Layer 5 of a small transformer language model trained on English Wikipedia (16 layers, counted from 0, width 64).
In attention head 1, each number of a token's query or key is one row of weights dot the token's vector x. A token spreads its attention over itself and the tokens before it by the softmax of 0.177 times query dot key.
The model reads these tokens: " a" " d" "ou" "b" "le" " cent" "ury" " for" " D" "h" "ak" "a" " D" "iv" "ision" "," " und" "ers" "c" "or" "ing" " his" " l" "ong" "-" "ter" "m" " cons" "ist" "enc" "y" " in"

Query weights of the head. A number n stands for (n - 500) times 0.0018.
q0: 584,547,521,420,566,514,556,505,689,485,412,487,598,218,302,829,500,559,488,611,410,539,462,619,624,602,336,296,436,550,464,313,262,500,515,452,213,535,431,476,424,624,242,357,538,310,159,576,406,465,688,852,172,444,664,294,489,517,627,327,565,546,855,649
q1: 672,964,526,457,695,826,421,406,138,331,590,620,501,812,673,182,487,318,394,62,511,91,663,440,619,174,596,873,543,235,574,844,849,266,461,880,489,625,561,445,631,98,931,457,505,752,638,797,572,816,34,115,773,898,387,625,594,601,199,828,527,312,56,673
q2: 294,546,477,580,582,335,398,621,559,719,426,368,486,538,258,676,392,707,505,683,529,659,693,387,481,828,487,468,484,634,317,327,384,284,311,419,522,482,489,614,514,533,529,559,495,431,476,614,317,347,669,547,375,154,248,415,661,544,863,418,342,570,789,587
q3: 410,514,624,167,390,581,408,472,462,778,415,510,712,287,666,515,558,384,649,735,431,213,206,610,577,738,677,361,725,321,502,679,749,202,697,75,565,447,861,625,416,399,413,605,809,648,427,142,325,537,308,466,102,584,404,501,336,274,553,664,393,697,567,217
q4: 470,563,828,583,678,677,417,579,613,254,617,241,629,585,552,253,503,468,511,273,456,613,601,401,499,362,653,517,437,355,691,549,582,792,46,691,614,586,461,762,588,449,701,561,443,578,423,660,445,669,484,420,731,388,410,426,728,679,290,401,516,441,537,627
q5: 425,305,371,468,267,602,342,397,433,663,458,422,692,434,299,655,500,470,531,592,551,510,598,409,577,403,294,354,595,400,547,627,656,415,492,446,371,651,619,536,561,315,475,524,538,363,356,381,222,430,435,691,299,440,731,381,645,387,572,433,439,506,512,453
q6: 472,504,670,615,478,302,550,672,454,646,401,527,604,673,228,713,582,617,324,401,531,646,658,391,528,758,546,504,619,674,510,369,426,776,424,372,305,434,533,485,462,549,526,280,474,490,560,521,572,456,571,691,477,713,574,405,261,720,581,427,423,748,551,310
q7: 877,473,439,423,536,579,691,291,523,365,372,500,415,610,594,330,708,411,442,219,394,496,670,503,419,489,661,866,424,495,678,658,534,645,440,738,597,340,513,476,540,496,827,462,248,525,732,767,451,436,346,431,856,547,393,647,483,441,251,603,433,430,495,714
q8: 536,517,620,552,456,406,688,378,467,330,507,540,518,318,222,364,514,429,648,572,306,476,514,562,256,603,503,312,539,554,680,485,354,358,719,338,400,602,572,313,529,548,517,590,458,691,287,416,631,518,501,350,479,517,259,308,350,400,397,584,464,508,613,279
q9: 261,325,446,77,388,691,448,394,244,640,530,632,427,468,678,576,530,597,573,397,576,437,428,457,659,641,503,560,288,389,294,377,649,588,620,330,635,458,673,370,390,236,286,688,776,680,464,469,468,294,745,465,485,543,484,569,471,520,316,432,335,457,417,629
q10: 359,373,426,504,442,151,724,551,557,669,519,358,494,611,400,797,659,554,612,324,607,808,561,462,471,460,276,365,626,502,689,310,442,462,398,633,389,231,348,555,599,755,543,534,373,453,471,535,379,540,399,501,574,532,522,304,549,649,566,366,643,491,528,621
q11: 568,647,298,498,511,565,465,523,534,429,532,586,472,437,456,416,620,676,516,629,688,392,731,498,581,451,557,543,709,604,285,583,543,783,521,416,430,400,632,481,535,712,453,550,351,429,432,695,512,717,409,705,448,738,567,556,671,514,581,325,432,487,553,500
q12: 770,459,631,685,472,500,484,540,466,522,427,443,371,674,547,596,680,499,498,449,582,498,472,540,636,472,483,583,523,488,688,423,529,632,648,447,623,521,125,531,581,520,563,691,623,576,611,443,832,782,448,616,590,312,457,586,724,443,569,498,358,415,499,692
q13: 304,331,574,691,344,507,282,370,594,684,401,601,391,109,498,677,390,653,462,670,469,307,647,675,439,639,591,188,724,681,476,555,541,444,704,30,384,510,588,478,505,615,208,627,675,316,343,476,457,603,828,630,475,153,774,645,525,480,733,336,577,830,629,493
q14: 456,283,367,347,491,568,466,566,395,652,584,590,602,325,469,390,696,397,346,699,636,169,80,349,333,391,719,435,731,353,649,621,468,493,723,192,500,717,781,721,463,610,178,651,933,746,380,336,442,530,293,370,100,323,508,533,381,348,363,469,414,663,411,284
q15: 614,480,631,269,647,941,224,353,295,495,556,585,623,438,680,658,426,465,546,493,461,242,506,519,385,324,688,547,203,393,541,326,562,218,352,457,577,568,794,506,738,378,643,458,800,630,508,338,746,486,245,353,484,668,520,652,264,159,345,908,648,210,306,190
q16: 478,560,641,494,473,536,484,602,314,491,588,501,511,493,583,463,479,398,545,469,724,338,342,608,344,563,594,276,704,511,605,597,481,482,545,599,674,527,708,421,510,485,439,484,761,504,371,535,282,454,367,530,256,667,633,678,487,653,406,526,418,664,334,580
q17: 574,460,684,479,463,344,400,242,503,412,514,504,477,808,538,414,457,675,517,646,738,211,308,371,689,384,860,506,348,672,537,500,614,364,335,597,618,513,439,635,614,558,457,350,475,577,612,604,502,484,363,491,675,465,683,358,672,579,534,432,323,359,462,725
q18: 587,377,494,486,445,278,666,569,491,689,326,490,574,356,208,595,501,354,562,644,474,630,645,255,545,592,418,359,801,750,386,479,410,630,382,567,546,535,400,322,588,490,455,266,420,331,462,731,395,421,718,487,654,408,611,359,625,473,567,435,722,649,758,226
q19: 554,414,460,425,539,651,512,690,620,698,344,432,576,604,478,571,329,319,260,588,639,318,684,423,495,374,448,273,634,441,296,838,535,442,527,361,642,310,499,435,432,506,271,388,662,638,506,354,193,362,483,499,472,347,512,514,497,539,419,514,393,415,409,423
q20: 343,225,544,439,598,344,448,832,866,473,422,670,393,287,639,621,629,617,516,598,566,919,631,419,625,648,569,276,432,587,425,552,188,449,767,394,473,518,506,568,492,388,357,475,558,365,294,297,471,590,564,704,443,755,575,365,461,514,549,505,177,742,654,478
q21: 470,847,322,559,613,288,515,531,411,358,442,375,542,495,323,394,579,729,578,230,342,766,599,638,604,523,582,577,472,662,495,561,503,843,493,464,618,412,257,348,382,466,473,627,361,313,508,629,459,607,645,698,609,513,684,283,557,408,423,427,596,545,699,672
q22: 499,495,607,466,487,403,358,536,447,693,463,581,557,356,417,403,432,563,497,703,632,604,495,534,332,584,455,453,648,492,703,690,357,330,597,216,306,506,405,589,433,453,409,490,334,371,419,600,453,362,506,545,380,496,748,464,770,529,609,406,622,427,667,286
q23: 348,406,605,426,557,590,443,403,408,551,454,312,518,310,583,382,647,557,588,378,517,457,568,635,447,390,699,590,422,602,591,418,607,301,425,478,588,542,779,420,282,428,523,396,840,670,305,433,628,647,252,299,499,450,613,801,391,401,381,686,645,320,351,355
q24: 549,417,226,605,324,292,430,580,455,608,307,495,470,324,298,585,478,536,398,509,561,651,499,558,563,513,560,289,439,364,518,446,639,457,576,458,569,351,530,732,192,672,609,271,280,266,396,568,358,350,580,540,445,479,568,420,534,498,594,556,372,497,766,510
q25: 501,610,429,499,455,376,431,713,623,374,540,481,403,582,237,484,627,590,509,496,340,675,407,461,223,637,537,460,479,624,381,320,416,669,609,551,423,366,507,610,666,355,483,360,418,522,453,703,229,408,464,512,366,421,390,443,475,519,727,441,326,557,524,642
q26: 336,514,460,674,575,235,595,588,397,466,437,589,571,352,404,624,643,572,510,882,453,831,641,388,580,629,398,135,610,621,481,483,291,603,656,413,406,325,430,443,576,563,447,481,590,181,191,416,338,547,513,489,374,302,627,317,501,508,727,260,430,458,645,490
q27: 522,476,466,331,566,499,572,368,216,355,638,324,385,482,603,347,648,631,490,310,422,272,572,604,569,486,564,606,602,465,781,496,555,500,429,484,463,406,415,567,788,677,756,523,588,632,593,387,643,333,325,405,651,642,338,511,418,347,398,659,431,339,308,339
q28: 365,321,643,388,450,486,368,720,427,591,348,512,362,581,565,490,686,386,351,536,767,293,323,548,352,415,430,288,524,228,444,485,512,282,668,356,579,289,782,739,385,424,302,482,767,426,317,508,349,681,540,531,502,469,256,508,505,261,416,496,622,484,481,446
q29: 574,562,414,380,558,582,542,398,557,152,424,533,521,701,598,454,186,390,254,331,397,435,637,549,549,303,785,697,448,565,598,355,547,568,380,803,499,786,303,383,480,460,695,576,273,800,425,535,529,455,201,295,550,774,450,534,472,486,455,568,737,335,724,688
q30: 313,573,615,338,427,631,647,625,420,382,280,470,568,695,712,501,462,268,476,591,680,315,578,655,394,324,486,528,512,463,400,557,615,517,646,658,612,591,657,508,444,416,425,488,581,581,566,397,655,504,376,506,401,432,547,503,474,497,640,858,782,363,558,508
q31: 631,726,508,541,679,407,403,324,630,505,525,547,395,537,715,433,505,394,590,623,613,537,440,397,570,593,540,558,729,507,430,617,637,398,399,343,451,393,524,355,611,365,549,437,527,605,398,495,324,380,560,396,594,457,298,422,458,593,293,585,638,488,376,646

Key weights of the head. A number n stands for (n - 500) times 0.0017.
k0: 437,548,564,580,554,346,617,560,617,339,746,520,353,477,399,372,719,696,497,604,570,498,578,467,407,405,509,674,251,471,384,546,642,531,363,533,738,587,285,330,440,520,594,527,407,400,419,493,639,387,676,602,544,491,380,491,562,618,532,498,608,302,542,471
k1: 463,245,407,287,394,650,399,416,283,671,495,781,582,392,619,467,429,376,524,657,694,304,317,559,641,560,694,137,423,505,593,600,555,330,772,383,518,695,776,664,241,326,66,529,847,733,411,548,458,405,342,495,196,240,666,714,263,105,299,581,434,494,167,317
k2: 686,563,450,528,440,470,597,352,452,336,435,545,393,520,447,521,564,508,542,390,432,452,420,412,639,418,385,607,488,568,663,578,343,695,669,771,331,315,517,406,540,572,586,570,385,561,448,532,550,645,545,632,652,668,553,500,511,551,391,297,586,400,534,610
k3: 519,447,532,704,377,575,678,756,709,414,569,496,375,331,173,591,481,469,509,613,579,684,658,543,713,754,387,235,585,581,357,511,249,529,468,459,413,512,548,460,626,622,200,531,410,514,471,509,379,503,723,637,344,600,669,620,787,485,794,272,372,649,557,403
k4: 497,630,434,242,297,473,315,249,316,551,545,528,521,705,510,429,567,378,472,406,486,533,422,445,575,526,557,645,519,364,462,506,461,334,555,242,461,471,532,428,388,416,339,486,483,314,623,569,553,513,179,486,440,645,514,553,397,604,527,417,640,615,359,465
k5: 521,608,653,395,608,552,434,591,720,378,617,518,490,420,598,489,556,707,499,625,477,623,390,598,569,727,704,424,309,698,548,478,534,396,496,412,461,516,452,397,422,629,476,611,330,542,446,618,334,517,468,610,647,552,589,458,621,542,667,363,377,571,485,594
k6: 616,354,379,428,380,447,515,558,453,414,547,568,257,546,716,626,533,394,539,292,572,664,368,441,501,465,559,549,338,434,372,496,540,385,535,735,524,626,392,494,663,478,531,523,345,471,671,602,468,616,579,636,743,352,401,475,641,373,471,634,528,537,492,702
k7: 389,468,380,462,436,522,382,467,376,630,446,446,572,504,635,385,359,474,474,608,439,449,370,618,580,453,466,531,718,497,422,605,720,307,629,319,580,675,499,711,649,341,478,603,637,652,488,281,639,656,427,358,599,498,465,509,358,312,339,556,665,548,273,405
k8: 571,620,439,557,576,474,450,690,544,617,657,427,497,604,524,577,558,607,474,428,517,417,703,429,800,566,500,560,499,486,404,388,630,574,414,538,464,455,535,729,521,512,491,483,485,496,608,462,356,347,616,763,453,553,560,658,529,467,543,390,531,477,568,623
k9: 663,557,636,601,654,538,652,524,503,433,686,474,580,345,383,437,499,367,595,704,463,473,495,512,567,492,454,528,606,512,443,435,521,485,728,562,616,380,599,503,658,822,568,320,568,451,367,413,439,708,340,592,590,654,603,533,735,491,912,460,407,600,512,371
k10: 509,636,448,496,626,509,423,544,306,362,421,550,510,522,504,424,467,499,390,347,371,442,533,307,484,399,577,477,343,658,525,587,410,515,587,525,544,669,447,355,529,397,555,351,442,430,744,497,666,579,564,405,687,445,371,468,285,409,439,584,324,415,641,644
k11: 445,488,472,499,503,415,439,529,593,655,455,320,516,516,422,415,522,494,521,555,545,504,416,550,388,223,525,418,389,706,527,625,470,475,620,675,429,674,459,504,519,592,477,405,420,473,542,601,425,390,497,403,423,340,633,413,600,336,544,589,671,654,330,386
k12: 383,431,279,311,630,513,448,432,476,442,442,626,569,505,518,568,441,543,462,484,511,458,460,329,474,535,591,452,581,633,526,515,354,346,388,452,455,356,648,702,372,555,644,499,421,484,603,460,355,382,719,358,588,489,445,307,448,557,336,550,596,574,392,325
k13: 647,504,565,435,588,313,618,586,479,327,436,420,637,480,482,384,682,565,625,600,472,782,518,482,571,539,467,487,467,583,464,418,228,543,379,535,495,614,369,682,410,516,629,470,444,354,394,487,251,461,486,714,441,566,503,255,597,605,491,469,432,599,676,470
k14: 523,481,742,521,357,594,550,496,622,501,599,403,611,313,398,498,546,522,408,571,224,582,705,749,578,565,434,446,651,759,431,526,465,432,397,254,533,376,607,412,681,523,320,396,419,408,659,375,392,244,721,855,357,477,550,464,867,560,843,261,611,678,754,551
k15: 370,323,457,468,441,550,579,560,588,678,368,727,312,400,586,527,385,452,418,564,712,134,476,369,440,582,498,380,569,463,470,526,400,361,602,346,484,602,686,547,504,686,266,461,661,523,33,234,458,280,623,629,457,381,426,616,642,761,608,414,334,473,438,527
k16: 619,405,621,507,416,652,547,438,511,722,456,499,484,438,444,495,523,534,608,494,481,658,603,531,575,648,479,566,483,375,370,560,477,685,508,227,380,581,552,465,537,558,389,402,538,434,531,652,492,469,525,483,523,327,664,450,465,633,690,690,478,594,525,415
k17: 675,599,351,228,537,576,589,420,662,665,387,616,370,507,419,560,497,366,384,414,467,588,478,620,161,646,340,432,452,493,542,691,407,384,536,542,498,500,697,644,423,352,550,604,430,545,497,397,537,627,420,516,626,674,597,630,492,576,492,606,687,579,501,327
k18: 582,615,321,375,544,454,581,484,603,343,521,300,470,637,549,429,396,658,569,540,462,647,477,772,572,421,560,579,313,384,544,505,577,668,495,659,475,403,510,492,480,465,471,731,301,602,702,473,424,537,490,399,442,331,295,342,434,468,626,311,404,565,526,841
k19: 353,360,453,474,437,439,614,568,602,454,342,675,549,437,429,515,458,847,777,528,347,607,333,512,607,702,476,397,640,540,759,498,558,441,673,300,410,584,511,472,437,502,506,362,388,398,394,668,576,578,690,405,329,517,491,523,403,436,643,381,517,645,478,536
k20: 625,616,374,718,412,252,533,311,468,428,759,327,384,592,297,822,533,535,423,534,517,580,436,398,401,700,393,538,460,497,500,311,481,517,472,490,430,448,279,567,514,781,653,266,398,379,526,417,479,408,526,394,641,413,436,637,725,442,561,567,585,325,534,627
k21: 588,431,680,373,510,531,438,579,569,580,508,457,696,502,444,425,645,320,512,662,507,518,679,469,683,191,557,710,472,569,615,475,476,331,451,582,478,512,448,468,581,555,684,562,339,553,585,528,535,666,337,291,616,504,391,443,419,449,329,684,478,394,419,506
k22: 506,583,380,380,536,578,612,472,727,437,640,447,710,786,408,496,448,634,370,322,484,628,501,534,711,402,385,350,281,599,410,521,654,608,409,638,571,536,448,378,423,490,390,525,383,406,429,531,487,534,591,548,427,403,582,402,531,476,463,537,520,674,580,517
k23: 506,504,753,739,521,562,465,405,568,536,553,477,443,404,476,785,584,432,395,820,416,469,414,499,470,536,414,518,603,423,552,523,486,490,509,255,451,684,521,616,366,590,467,726,523,534,559,312,478,360,490,725,371,535,458,314,500,466,560,424,263,621,507,573
k24: 427,460,590,442,578,589,450,487,601,308,577,665,561,657,543,379,684,539,454,443,382,650,620,360,321,535,514,451,374,597,548,468,526,575,509,394,414,432,316,454,736,536,544,662,405,577,505,537,598,499,572,532,596,313,437,624,630,468,326,316,421,511,473,534
k25: 588,571,466,616,371,550,533,519,394,641,431,480,472,471,465,483,576,447,574,282,340,555,578,463,589,489,423,542,446,369,477,510,393,598,526,536,574,543,517,332,398,820,602,536,433,313,516,434,650,426,576,477,694,345,507,534,514,426,320,383,553,317,335,589
k26: 565,330,510,590,545,393,467,356,598,362,567,316,399,451,299,559,538,578,298,280,423,724,512,393,688,495,468,667,288,543,493,303,450,450,486,647,586,561,268,493,360,578,650,438,336,570,722,452,576,483,457,561,474,522,604,449,517,737,385,432,434,479,701,653
k27: 616,408,474,543,521,481,352,608,530,697,460,487,600,658,525,399,564,344,393,291,559,417,410,344,464,575,557,456,798,393,475,479,639,422,421,252,711,445,628,465,406,430,319,537,618,520,605,515,281,615,609,413,589,337,438,552,519,552,402,564,364,645,333,552
k28: 497,485,513,524,580,433,534,460,513,452,490,653,535,293,512,474,546,645,484,410,406,777,729,229,572,746,228,368,614,664,561,534,545,629,508,468,371,429,487,423,649,505,432,464,462,465,460,425,402,392,328,512,537,539,571,488,705,522,692,367,268,529,387,520
k29: 433,465,572,661,455,648,349,612,417,509,474,678,439,450,366,366,450,687,612,612,695,198,463,502,579,465,546,419,406,263,525,677,631,202,590,452,294,472,672,753,429,479,510,648,725,394,478,346,588,663,529,381,433,257,380,656,412,457,354,583,760,512,584,531
k30: 707,208,473,424,512,329,349,473,517,572,548,584,520,373,523,456,396,734,395,588,625,304,638,477,482,665,446,448,423,342,607,512,530,634,394,454,458,431,518,354,524,545,600,522,650,326,399,460,577,541,387,350,481,464,670,497,509,390,532,342,395,637,643,442
k31: 388,435,365,372,284,639,431,594,472,574,621,572,649,466,361,430,440,543,495,510,450,398,338,565,484,439,428,342,455,384,647,484,529,620,620,502,624,533,453,633,516,475,333,334,507,609,692,477,519,552,463,534,523,602,645,497,449,423,540,507,490,516,423,503

The vector x that enters this layer's attention at each token. A number n stands for (n - 500) times 0.0094.
0 " a": 612,516,630,535,582,643,705,500,588,380,558,489,443,445,436,544,437,539,453,398,360,490,659,543,535,709,392,374,620,535,521,448,476,545,371,393,451,547,501,467,561,515,371,510,498,546,397,497,381,297,527,654,492,612,664,572,884,618,859,380,360,525,562,521
1 " d": 527,497,638,556,560,552,669,552,607,488,559,482,524,467,476,454,529,507,486,477,352,513,570,533,536,723,385,411,609,598,423,502,494,581,388,368,457,599,545,404,593,566,319,444,473,550,415,574,336,403,573,675,454,606,632,552,919,589,903,361,336,519,582,479
2 "ou": 576,519,610,582,464,591,626,476,554,376,530,511,483,416,391,468,435,482,516,492,485,559,603,527,539,685,388,419,632,636,467,525,477,600,388,379,448,465,513,525,548,557,369,488,498,518,429,569,346,424,593,725,393,654,595,547,935,564,904,380,326,613,575,504
3 "b": 511,499,611,525,474,486,674,568,639,474,573,489,466,423,442,541,454,493,517,463,406,555,682,567,570,683,403,507,653,575,490,619,478,551,409,365,501,475,505,460,555,564,345,409,483,531,430,521,330,377,548,685,384,626,665,556,912,543,858,319,325,581,568,546
4 "le": 603,472,622,601,473,594,644,458,578,400,559,493,509,442,469,523,511,507,447,495,491,545,624,498,566,699,406,406,669,599,514,610,425,595,430,382,478,482,539,440,596,540,353,455,468,497,454,545,353,362,632,743,395,633,607,512,915,588,828,352,371,635,603,513
5 " cent": 540,548,639,491,524,545,669,554,560,532,530,515,432,424,455,518,471,517,473,456,421,538,635,643,549,667,369,430,637,569,445,456,495,565,467,400,502,547,550,448,647,543,381,436,411,454,453,483,326,365,554,743,405,614,611,497,924,567,848,287,299,587,555,535
6 "ury": 631,488,661,532,516,609,646,534,610,413,551,489,436,413,455,519,539,533,465,459,454,532,619,542,522,705,406,413,662,587,517,555,431,622,459,359,511,483,428,475,591,569,344,427,482,489,400,521,352,344,597,721,391,622,558,528,880,603,827,298,313,568,538,493
7 " for": 568,511,626,574,521,559,629,565,578,395,525,495,474,424,503,476,571,508,452,404,460,571,594,536,548,694,370,402,598,604,489,447,492,622,469,390,499,480,594,440,655,519,346,440,512,501,421,569,314,289,589,737,440,595,601,522,846,609,858,309,324,565,645,471
8 " D": 508,427,655,543,491,569,692,552,618,412,572,477,540,421,493,461,514,525,508,495,337,530,564,527,560,678,409,401,577,572,443,507,480,646,344,359,443,515,561,453,576,550,383,414,440,525,428,540,308,353,533,722,459,565,635,539,929,559,857,359,316,510,592,463
9 "h": 579,467,656,579,510,557,640,583,633,440,564,454,515,441,440,587,551,516,512,535,362,510,644,571,563,709,450,475,609,600,513,580,433,599,402,394,509,487,490,502,586,532,330,400,449,470,385,549,363,378,517,710,432,593,639,591,915,562,782,292,360,663,582,527
10 "ak": 547,515,613,553,561,548,664,525,640,486,544,449,517,383,516,542,500,546,529,480,440,509,636,589,524,731,455,414,619,629,517,604,430,596,416,412,500,481,430,463,598,568,337,468,424,486,397,550,325,335,508,744,447,573,592,578,875,604,858,323,319,578,569,493
11 "a": 595,500,602,561,449,589,692,538,567,428,564,451,521,385,469,511,485,550,468,533,444,528,597,551,550,705,402,461,623,667,497,568,438,571,443,374,450,442,414,459,558,565,387,483,513,515,403,540,301,360,573,727,437,595,640,558,896,598,834,343,307,606,619,528
12 " D": 504,447,643,532,493,578,684,562,618,410,568,465,537,415,493,460,528,536,502,510,336,530,565,532,571,671,411,400,569,575,452,519,489,639,349,368,438,522,563,448,580,551,396,437,424,521,427,536,303,348,540,735,437,561,632,532,929,553,855,342,331,508,622,454
13 "iv": 502,562,611,559,505,556,598,549,590,500,566,505,496,393,473,476,509,498,519,507,411,512,578,585,577,689,421,388,622,627,529,532,493,631,348,377,463,495,447,389,604,586,331,528,393,474,430,558,321,350,538,717,390,621,604,502,887,621,859,355,324,570,633,473
14 "ision": 596,523,617,527,541,593,633,488,551,434,584,499,489,415,456,489,464,578,503,509,440,532,618,570,526,675,417,438,654,617,474,530,471,597,502,401,424,505,468,445,623,542,412,433,458,450,388,479,321,339,638,766,401,609,584,454,922,604,817,300,313,601,596,502
15 ",": 583,570,607,585,519,584,672,580,630,411,525,497,484,397,486,496,567,552,417,496,416,560,615,582,577,683,407,409,569,572,459,523,418,577,447,382,491,438,530,444,613,580,345,475,500,462,402,454,289,315,548,738,479,615,572,569,892,624,834,331,383,545,605,560
16 " und": 521,483,605,558,574,521,668,589,624,435,559,497,527,393,478,468,502,516,515,481,349,573,597,553,558,666,378,412,573,633,458,525,453,581,434,402,481,528,510,384,627,525,361,446,478,573,417,507,328,350,584,744,455,609,626,557,907,574,886,344,335,515,630,525
17 "ers": 590,551,629,604,470,571,604,534,579,442,560,431,444,384,497,507,494,587,480,503,432,507,663,542,496,695,399,448,610,589,502,544,421,590,480,382,463,463,491,472,591,600,329,455,402,484,420,563,344,333,593,750,489,581,637,492,903,628,850,351,318,569,591,478
18 "c": 501,551,600,628,473,494,636,625,619,443,518,539,481,411,463,539,488,544,510,467,368,537,644,578,528,664,376,452,676,599,505,511,539,627,369,371,461,507,528,442,524,581,399,467,437,490,454,534,322,434,546,701,409,604,602,515,919,570,851,305,323,597,640,514
19 "or": 566,554,646,596,488,578,555,572,577,417,567,519,490,357,506,496,554,544,516,483,460,586,634,544,550,665,361,405,639,605,508,576,490,629,391,387,475,460,532,436,574,548,365,458,366,503,410,530,306,358,617,743,438,594,644,470,861,617,859,395,320,580,607,533
20 "ing": 584,587,569,587,529,573,631,517,572,440,597,453,460,401,468,503,546,536,528,499,424,533,653,511,565,706,398,413,625,602,492,504,436,643,486,396,476,457,551,488,587,546,383,465,434,508,448,546,330,346,623,774,421,585,584,501,883,618,855,258,317,555,561,522
21 " his": 581,486,596,509,494,590,612,573,623,359,567,510,496,441,403,539,553,533,453,495,360,569,668,526,550,696,395,447,605,538,535,426,451,589,430,379,453,515,467,523,637,514,419,464,528,525,398,515,345,329,649,691,446,597,632,490,876,626,899,335,357,539,627,521
22 " l": 533,572,619,573,554,573,697,530,645,461,553,536,465,454,477,563,592,561,476,495,416,552,601,552,607,674,438,437,576,570,463,504,413,610,416,379,501,566,527,385,588,550,389,430,464,427,441,552,328,346,562,671,442,589,623,525,977,496,862,347,380,619,606,490
23 "ong": 597,481,634,611,558,543,638,530,608,447,556,520,503,443,430,479,526,508,547,504,423,592,578,567,504,693,439,390,615,607,466,543,495,601,426,456,482,438,498,498,615,578,403,460,413,502,414,583,360,388,576,764,389,586,597,554,901,613,855,297,265,580,612,518
24 "-": 545,496,597,558,515,539,671,544,586,365,527,511,471,401,500,489,536,555,539,510,375,629,598,623,588,734,401,395,582,632,421,479,390,598,401,389,497,465,520,419,602,507,364,452,437,550,419,518,368,343,542,707,441,617,635,566,893,576,798,308,346,553,616,558
25 "ter": 592,498,647,593,531,533,622,567,609,466,593,493,505,432,493,534,541,516,543,521,388,598,631,513,539,672,420,412,637,580,506,605,404,572,441,400,501,484,499,411,611,557,362,385,387,526,415,558,371,370,598,755,421,609,636,496,889,613,834,338,321,585,623,559
26 "m": 576,552,571,565,452,502,655,540,647,445,571,516,463,405,433,538,558,539,481,528,443,558,592,530,598,640,438,400,677,603,520,519,452,622,397,408,455,497,458,442,615,526,373,457,444,463,476,480,349,357,559,716,483,610,646,528,947,590,855,350,332,619,623,537
27 " cons": 564,549,625,556,557,575,609,610,596,490,593,484,461,408,461,479,606,516,462,494,368,567,553,555,537,678,376,384,574,622,487,454,475,605,435,458,475,532,485,402,669,539,332,479,426,463,413,601,358,375,571,729,493,604,625,476,873,594,903,340,323,593,584,471
28 "ist": 555,510,609,570,530,565,637,579,592,452,565,506,501,386,385,523,556,490,505,479,396,609,635,606,542,712,475,372,666,602,497,525,457,634,373,371,488,503,488,399,633,584,374,450,373,514,418,504,357,380,571,720,467,602,587,473,883,638,779,315,330,590,584,548
29 "enc": 492,547,638,619,501,515,678,570,587,526,566,529,486,390,489,515,535,540,503,419,409,564,640,577,508,689,421,439,658,588,521,524,497,662,406,429,461,476,451,433,572,564,410,444,428,453,495,531,307,366,584,732,412,572,601,466,886,587,907,316,334,552,565,519
30 "y": 588,517,606,556,526,588,639,594,614,384,554,427,416,375,395,497,535,548,478,483,442,581,609,528,548,634,385,472,660,646,479,551,421,644,410,361,513,424,443,510,563,549,376,418,481,483,451,494,311,372,571,712,449,571,632,508,887,591,822,317,280,558,579,542
31 " in": 575,528,602,589,503,593,664,623,605,399,565,478,462,372,464,514,598,515,448,455,421,606,561,561,544,705,392,390,581,581,526,419,436,566,431,446,516,442,569,409,581,545,435,466,498,517,474,617,300,306,573,763,467,583,601,492,860,593,865,310,369,559,623,526

Token 4 "le".
Which token does it look at most? 0 " a"

Token 31 " in".
Which token does it look at most? 31 " in"

Token 25 "ter".
Which token does it look at most? 24 "-"

Token 22 " l".
Which token does it look at most? 22 " l"

Token 26 "m".
Which token does it look at most? 24 "-"

Token 10 "ak".
Which token does it look at most? 8 " D"

Token 23 "ong".
Which token does it look at most? 22 " l"

Token 21 " his".
Which token does it look at most, and with what share of its attention? 21 " his", with about 50%

Token 13 "iv".
Which two tokens does it look at most, in order? 12 " D", 13 "iv"

Token 6 "ury".
Which token does it look at most? 5 " cent"

Token 15 ",".
Which token does it look at most? 15 ","

Token 8 " D".
Which two tokens does it look at most, in order? 8 " D", 7 " for"

Token 14 "ision".
Which token does it look at most, and with what share of its attention? 12 " D", with about 40%

Token 24 "-".
Which two tokens does it look at most, in order? 22 " l", 24 "-"

Token 12 " D".
Which token does it look at most, and with what share of its attention? 12 " D", with about 50%

Token 11 "a".
Which token does it look at most? 8 " D"

Token 7 " for".
Which token does it look at most? 7 " for"

Token 5 " cent".
Which token does it look at most, and with what share of its attention? 0 " a", with about 40%